Layer 3 of a small transformer language model trained on English Wikipedia (19 layers, counted from 0, width 64).
A neuron's activation on a vector x is SiLU(gate . x) times (in . x), where the dot is the dot product.

Input weights of the MLP neurons that the questions are about. A number n stands for (n - 500) times 0.0021.
n13 gate: 420,660,371,638,237,244,477,537,575,740,400,498,708,644,630,401,310,792,423,772,383,503,488,642,457,539,418,630,705,538,294,553,407,637,407,420,487,802,404,634,501,422,542,546,583,230,465,624,341,545,440,316,485,519,470,436,405,470,451,464,527,650,600,435
n16 gate: 619,722,532,565,417,490,601,643,634,406,671,661,381,481,617,540,605,701,426,441,444,466,654,484,470,482,444,488,399,556,455,325,562,395,582,377,556,446,499,437,632,489,324,422,737,328,344,479,760,391,660,621,267,327,432,687,611,476,645,599,594,569,539,660
n18 gate: 297,442,592,458,270,432,556,451,371,500,369,384,603,556,625,478,804,584,585,491,534,650,552,441,353,369,528,492,606,519,535,639,582,442,250,459,648,566,400,426,601,523,429,560,553,750,397,558,552,505,623,406,583,520,401,497,612,428,375,476,647,543,482,600
n49 gate: 602,491,610,498,499,481,699,535,401,510,409,522,589,564,379,555,539,518,544,414,483,415,485,513,374,723,463,552,456,553,553,444,440,515,288,485,573,504,601,403,542,477,569,625,458,374,620,596,471,439,610,442,471,532,432,355,508,516,488,361,522,479,492,535
n61 gate: 525,723,494,492,477,557,540,502,519,627,579,586,314,544,699,432,662,903,433,465,410,558,563,537,477,517,454,451,272,320,677,467,544,725,345,570,489,491,746,412,664,553,366,293,627,349,502,540,427,400,655,644,514,654,483,377,603,659,309,513,338,471,503,642
n81 gate: 489,761,330,331,540,712,410,394,354,654,564,650,486,497,252,539,300,530,479,601,390,323,617,625,513,356,632,608,646,474,763,469,742,475,746,557,621,380,498,675,383,645,527,509,445,502,691,568,403,649,247,420,484,618,670,516,617,540,360,363,712,316,385,591
n83 gate: 424,574,448,430,369,244,447,473,367,500,635,530,675,376,302,393,507,636,546,631,416,586,571,491,622,539,554,413,663,732,559,362,507,421,653,636,307,505,404,528,660,285,542,231,600,425,218,639,673,651,424,453,540,582,543,748,806,169,697,588,381,432,557,555
n91 gate: 477,587,610,556,555,611,517,511,666,559,687,151,427,420,574,635,441,589,645,624,674,347,630,450,418,623,487,448,718,225,501,698,624,869,584,513,731,281,240,507,353,502,447,331,482,507,597,334,634,263,370,407,712,317,483,625,717,345,527,570,683,521,325,251
n101 gate: 480,448,555,502,484,447,482,594,485,511,654,760,344,245,414,451,285,502,284,690,525,393,744,636,611,506,488,350,583,482,438,587,470,577,660,524,445,652,470,517,536,285,672,473,486,546,365,362,469,472,520,417,331,472,628,461,507,506,631,551,554,695,374,403
n134 gate: 394,608,580,405,515,330,533,505,481,256,523,471,495,468,477,592,502,642,631,549,516,451,449,513,455,558,667,506,729,360,423,564,446,395,488,674,457,432,574,570,332,548,457,632,404,463,483,530,259,554,569,483,524,489,545,366,606,650,438,424,542,491,448,470
n140 gate: 521,632,461,336,552,534,483,457,374,425,520,377,476,615,591,541,518,504,455,613,369,491,455,623,579,366,540,414,711,412,421,452,541,597,557,472,593,687,614,629,388,550,423,575,387,493,644,339,308,557,500,374,807,572,389,430,504,489,371,265,467,630,656,563
n152 gate: 376,660,577,327,306,454,407,465,667,553,550,559,478,458,781,387,669,757,492,580,480,697,571,691,519,482,350,425,176,440,665,368,459,511,659,473,550,352,447,461,424,616,568,582,602,583,321,615,467,592,448,469,565,517,527,453,496,556,359,551,519,483,638,530
n178 gate: 405,441,412,506,630,548,344,462,575,476,473,491,624,118,702,546,529,592,39,484,755,499,898,333,483,336,538,558,594,608,719,607,487,368,215,479,585,565,637,441,524,834,584,264,357,315,660,346,742,339,568,372,631,555,512,412,723,290,352,229,476,369,764,212
n13 in: 614,721,556,481,675,343,357,466,393,377,578,531,571,206,346,967,293,667,565,457,552,410,605,530,765,316,568,491,338,712,524,456,789,359,487,725,340,476,778,495,673,408,527,674,624,205,333,685,520,459,601,269,513,809,619,648,614,208,670,371,209,196,471,185
n16 in: 587,655,502,580,504,524,565,614,603,366,729,661,429,411,604,477,591,666,508,507,389,443,604,468,517,423,448,473,380,585,403,322,526,343,591,378,522,491,555,404,635,468,323,395,749,353,357,548,676,543,641,627,351,358,468,845,616,496,614,623,580,516,516,593
n18 in: 449,348,542,423,447,344,358,527,538,644,523,428,581,414,387,567,716,589,555,525,697,579,482,423,226,427,493,447,514,594,552,617,670,451,275,493,631,429,528,511,553,605,380,680,385,522,371,480,329,271,526,591,752,629,523,461,564,401,435,398,525,201,409,472
n49 in: 526,543,513,477,386,598,620,634,491,533,348,558,459,608,426,468,651,317,442,564,608,471,607,493,397,746,463,550,362,434,586,612,516,655,391,501,485,481,477,547,491,400,497,537,523,397,659,494,481,402,561,364,364,534,419,376,487,488,564,573,439,513,505,380
n61 in: 546,705,549,581,443,471,558,478,644,570,574,630,279,614,795,432,630,730,568,375,401,470,510,637,617,472,399,417,256,425,641,418,661,578,450,564,381,390,786,410,725,590,448,539,659,475,485,420,604,315,604,574,574,641,490,510,545,523,296,426,307,432,566,574
n81 in: 539,918,408,368,502,755,494,439,332,620,470,543,382,542,409,582,408,617,543,644,277,434,364,560,278,274,542,577,550,433,610,500,567,451,717,645,540,150,683,600,464,673,811,701,463,565,543,572,463,703,323,357,326,644,654,458,691,543,241,338,629,464,350,425
n83 in: 494,629,593,380,550,510,429,215,683,353,485,553,648,638,426,554,512,440,455,601,475,542,523,541,552,276,594,667,613,716,560,385,720,302,629,693,619,557,486,374,458,205,454,507,395,607,437,719,351,607,501,539,457,464,558,719,620,379,436,459,323,538,515,531
n91 in: 456,576,633,608,571,528,532,491,647,542,693,225,429,405,526,590,455,586,624,589,661,409,674,464,402,580,486,425,684,238,484,670,669,817,573,505,746,269,251,443,393,466,423,350,502,499,544,400,655,264,318,369,645,332,449,606,724,338,507,564,604,426,380,286
n101 in: 432,515,614,444,425,630,445,602,265,566,632,710,416,413,509,442,322,469,380,629,635,492,627,429,476,547,513,492,531,603,524,553,574,539,499,428,446,529,527,385,597,301,632,515,446,461,387,400,491,295,511,391,394,315,606,513,625,553,599,586,503,629,380,474
n134 in: 461,602,609,392,554,322,507,652,486,332,460,476,517,332,485,420,574,715,601,497,545,468,479,480,360,733,640,509,636,511,403,592,411,450,471,534,412,570,625,545,472,474,465,491,374,486,444,585,358,530,500,534,650,426,547,362,492,665,460,375,578,609,513,487
n140 in: 469,578,301,283,613,397,437,396,374,573,547,409,452,656,562,453,565,574,574,502,373,713,458,578,540,506,504,537,799,532,417,598,387,725,526,532,461,608,664,649,533,499,411,547,436,439,672,249,531,568,447,515,770,475,323,537,624,593,501,361,397,673,604,657
n152 in: 375,562,706,565,72,464,479,447,562,457,643,561,753,352,616,266,793,855,595,516,289,590,564,498,430,503,610,550,357,445,623,316,552,399,529,379,716,204,596,81,429,546,661,476,619,626,559,681,528,546,432,361,566,574,389,464,675,498,178,553,663,503,465,654
n178 in: 535,503,382,283,540,584,417,601,391,384,374,452,634,233,704,726,622,548,285,367,764,347,798,307,487,304,383,641,565,699,662,728,472,300,268,483,671,571,597,518,578,752,600,375,495,191,460,414,753,374,771,514,711,502,540,502,565,256,306,233,526,387,764,230

Each question shows a token from some text and the vector x that enters the MLP there. A number n stands for (n - 500) times 0.0025.

"ship": 513,592,608,534,694,551,531,422,386,519,582,507,472,512,257,517,445,386,506,557,548,558,366,518,492,455,594,508,452,613,544,674,513,558,490,433,467,487,744,257,429,448,547,567,538,604,584,506,455,389,555,481,645,469,422,466,217,754,485,503,327,268,388,725
The neuron with the highest activation: n178

"3": 501,504,645,515,459,537,563,536,343,473,363,222,449,551,334,551,413,476,528,526,628,452,371,571,473,423,592,467,477,570,674,637,738,546,431,477,443,519,640,597,545,455,417,387,252,651,620,455,362,427,408,496,528,389,527,539,487,468,416,425,607,328,616,838
The neuron with the highest activation: n18

" New": 467,416,680,697,501,600,530,557,424,586,625,568,475,407,581,519,429,269,634,463,416,411,466,493,357,538,636,615,448,512,367,525,380,524,651,387,477,433,605,568,485,472,285,361,731,485,442,463,491,367,378,579,642,430,450,474,281,644,485,472,500,269,578,440
Which two neurons fire most, strongest first? n83, n178

"ish": 512,658,560,418,586,670,549,433,423,595,518,385,549,345,492,598,507,478,412,536,553,578,482,456,459,404,674,690,396,587,510,529,466,561,564,346,477,553,749,361,414,443,498,463,526,470,504,438,446,395,379,617,553,654,495,412,398,567,521,522,230,340,529,760
The neuron with the highest activation: n61

" and": 331,486,515,437,432,435,534,622,406,519,450,663,494,495,327,668,504,435,464,589,523,530,568,415,394,467,475,457,394,496,345,559,394,548,564,493,472,472,677,416,324,614,507,482,558,656,424,444,432,418,370,499,547,370,389,537,421,439,316,531,400,166,572,698
The neuron with the highest activation: n152

"\n": 666,423,334,402,477,605,588,567,414,596,147,538,549,262,453,515,475,450,559,439,495,402,439,477,594,326,622,366,487,380,305,574,477,467,384,569,410,526,588,585,313,451,516,420,522,490,506,437,477,446,293,457,566,373,386,523,494,513,523,567,541,368,338,734
Which two neurons fire most, strongest first? n152, n61

" review": 550,539,340,561,485,550,566,500,420,566,694,528,510,473,454,551,503,260,487,477,658,495,399,486,607,453,604,618,539,715,607,732,331,605,473,328,618,564,508,391,432,458,635,554,764,527,442,490,533,413,364,742,489,430,379,453,323,767,399,360,578,502,428,565
Which two neurons fire most, strongest first? n83, n13

"th": 506,531,701,624,584,662,564,571,364,486,442,357,590,442,566,599,500,600,561,499,741,533,390,521,450,358,563,629,449,646,550,571,381,494,586,355,390,435,753,358,298,515,516,478,515,475,597,402,435,473,391,493,658,454,457,440,459,712,539,623,428,427,652,530
Which two neurons fire most, strongest first? n178, n83

" (": 555,470,497,726,419,621,492,507,471,496,320,660,507,342,490,611,352,430,508,539,636,442,544,458,256,438,654,286,471,471,480,477,562,612,396,416,472,607,652,479,284,507,482,520,410,634,526,469,618,518,466,681,512,431,412,587,484,487,441,478,444,422,621,577
The neuron with the highest activation: n178

"ly": 311,545,589,630,582,640,499,498,408,401,359,538,623,509,457,453,474,497,596,563,579,563,488,546,518,454,555,598,377,654,284,452,561,528,517,453,510,553,750,612,353,455,432,617,689,495,544,461,371,438,509,408,606,292,463,433,471,468,411,495,363,273,489,721
The neuron with the highest activation: n91

" Har": 447,595,609,696,542,673,529,362,503,559,411,442,511,373,257,531,486,375,543,410,702,545,559,561,389,515,579,530,605,481,367,549,519,444,623,541,561,329,679,340,533,445,394,392,516,479,535,407,553,394,286,667,611,281,525,524,471,621,502,450,476,511,366,457
The neuron with the highest activation: n91

" the": 428,410,679,524,449,687,579,603,245,567,420,594,362,388,449,760,494,448,603,480,433,573,529,512,497,486,476,545,402,476,376,447,362,503,443,458,481,618,640,361,280,505,320,499,370,584,474,505,468,419,389,606,547,522,424,450,539,406,451,588,544,319,638,666
Which neuron fires most, and how strongly? n83, at about 0.12

"0": 636,559,621,420,384,519,470,406,365,407,522,489,420,455,437,439,414,494,508,514,488,500,530,566,572,433,752,343,458,542,567,535,380,640,567,501,655,563,523,544,531,446,401,477,447,551,600,386,439,412,522,459,604,445,534,534,264,425,567,442,357,277,659,821
Which neuron fires most, and how strongly? n140, at about 0.52

" appeared": 496,404,538,692,518,464,504,543,383,528,316,748,564,458,518,438,482,284,549,636,657,541,464,530,799,346,556,576,508,560,440,766,450,611,426,478,389,459,502,445,443,480,385,468,496,698,543,465,413,297,374,704,488,469,419,522,555,591,464,526,461,341,515,522
The neuron with the highest activation: n152

" at": 458,530,470,732,535,538,584,457,411,586,464,761,440,338,548,613,485,358,352,547,593,558,402,470,348,610,598,472,567,461,348,457,443,488,426,591,543,622,568,424,456,486,489,338,441,752,677,441,488,415,243,503,520,330,476,469,583,297,411,461,554,369,644,575
The neuron with the highest activation: n13

" married": 586,685,434,559,369,551,466,635,357,592,335,485,479,453,422,600,469,323,451,690,623,501,523,459,623,425,455,492,477,551,369,771,349,538,472,431,360,510,583,422,524,415,307,393,353,606,500,453,413,466,527,601,419,392,556,518,572,640,479,623,535,577,488,467
The neuron with the highest activation: n101

" President": 591,467,403,535,443,719,563,527,299,591,472,399,514,396,281,520,479,238,486,523,600,462,400,449,527,548,473,588,609,615,508,417,369,605,556,466,483,508,588,140,513,471,457,422,547,608,499,428,514,493,443,599,413,277,439,432,305,514,403,464,518,260,304,381
Which two neurons fire most, strongest first? n61, n13

"1": 566,536,432,566,444,547,507,482,457,336,404,269,423,463,439,538,480,601,454,538,536,369,379,544,590,466,738,398,470,602,740,471,466,665,533,511,455,580,703,338,430,487,372,555,300,496,612,438,395,484,481,602,524,565,379,533,363,505,260,421,503,387,595,588
Which neuron fires most, and how strongly? n140, at about 0.43

" In": 360,547,575,578,408,615,482,280,505,607,314,388,396,299,382,563,533,352,444,481,508,525,436,518,445,477,565,365,631,518,384,609,511,475,525,427,335,506,704,321,293,454,373,519,494,530,500,470,489,498,315,607,460,208,455,537,395,426,446,377,432,511,580,448
The neuron with the highest activation: n61

"2": 566,636,522,410,442,484,582,360,249,334,449,214,407,547,355,516,427,481,488,507,486,411,507,505,540,465,665,417,523,590,442,572,554,660,432,425,445,564,640,501,485,471,493,439,273,657,585,467,402,451,483,627,533,560,501,556,349,555,394,474,434,242,615,664
Which two neurons fire most, strongest first? n140, n16

" |": 418,443,396,690,445,780,542,566,387,489,423,480,462,478,397,579,499,562,469,552,610,558,547,502,512,363,522,434,664,377,441,483,422,493,493,533,616,478,699,539,345,344,506,429,464,705,490,490,557,408,412,625,551,564,406,622,456,610,406,502,564,303,594,678
The neuron with the highest activation: n13

" winner": 614,588,469,439,409,601,535,540,231,560,551,495,599,523,401,531,473,308,466,569,619,609,360,476,795,466,476,440,595,566,538,488,390,702,552,381,435,461,568,314,405,506,322,498,515,538,524,425,468,437,361,541,424,352,485,530,350,389,372,507,626,267,387,375
The neuron with the highest activation: n61

" was": 383,659,445,648,509,570,579,456,568,470,133,771,530,371,348,644,507,429,362,592,695,555,401,517,591,414,474,535,465,462,477,573,524,505,432,435,495,670,626,357,500,544,537,630,501,694,499,425,419,399,423,498,557,512,392,477,619,542,394,528,631,346,524,647
Which neuron fires most, and how strongly? n18, at about 0.21

".": 514,386,487,564,465,615,517,637,324,626,213,508,351,495,321,592,420,568,484,526,744,539,573,499,521,479,678,529,466,471,625,455,521,453,571,556,461,506,663,494,346,475,503,544,683,630,480,416,428,527,387,582,743,323,418,526,449,595,396,463,525,490,492,605
The three highest activations, in order: n16, n81, n13

"ance": 599,636,702,498,630,688,494,432,405,478,576,406,517,448,295,441,454,416,491,491,400,583,487,535,382,459,518,651,475,669,640,620,497,599,483,376,418,380,748,421,489,428,484,678,544,673,581,507,422,407,420,577,615,339,424,434,494,701,486,406,408,394,499,682
Which neuron fires most, and how strongly? n81, at about 0.56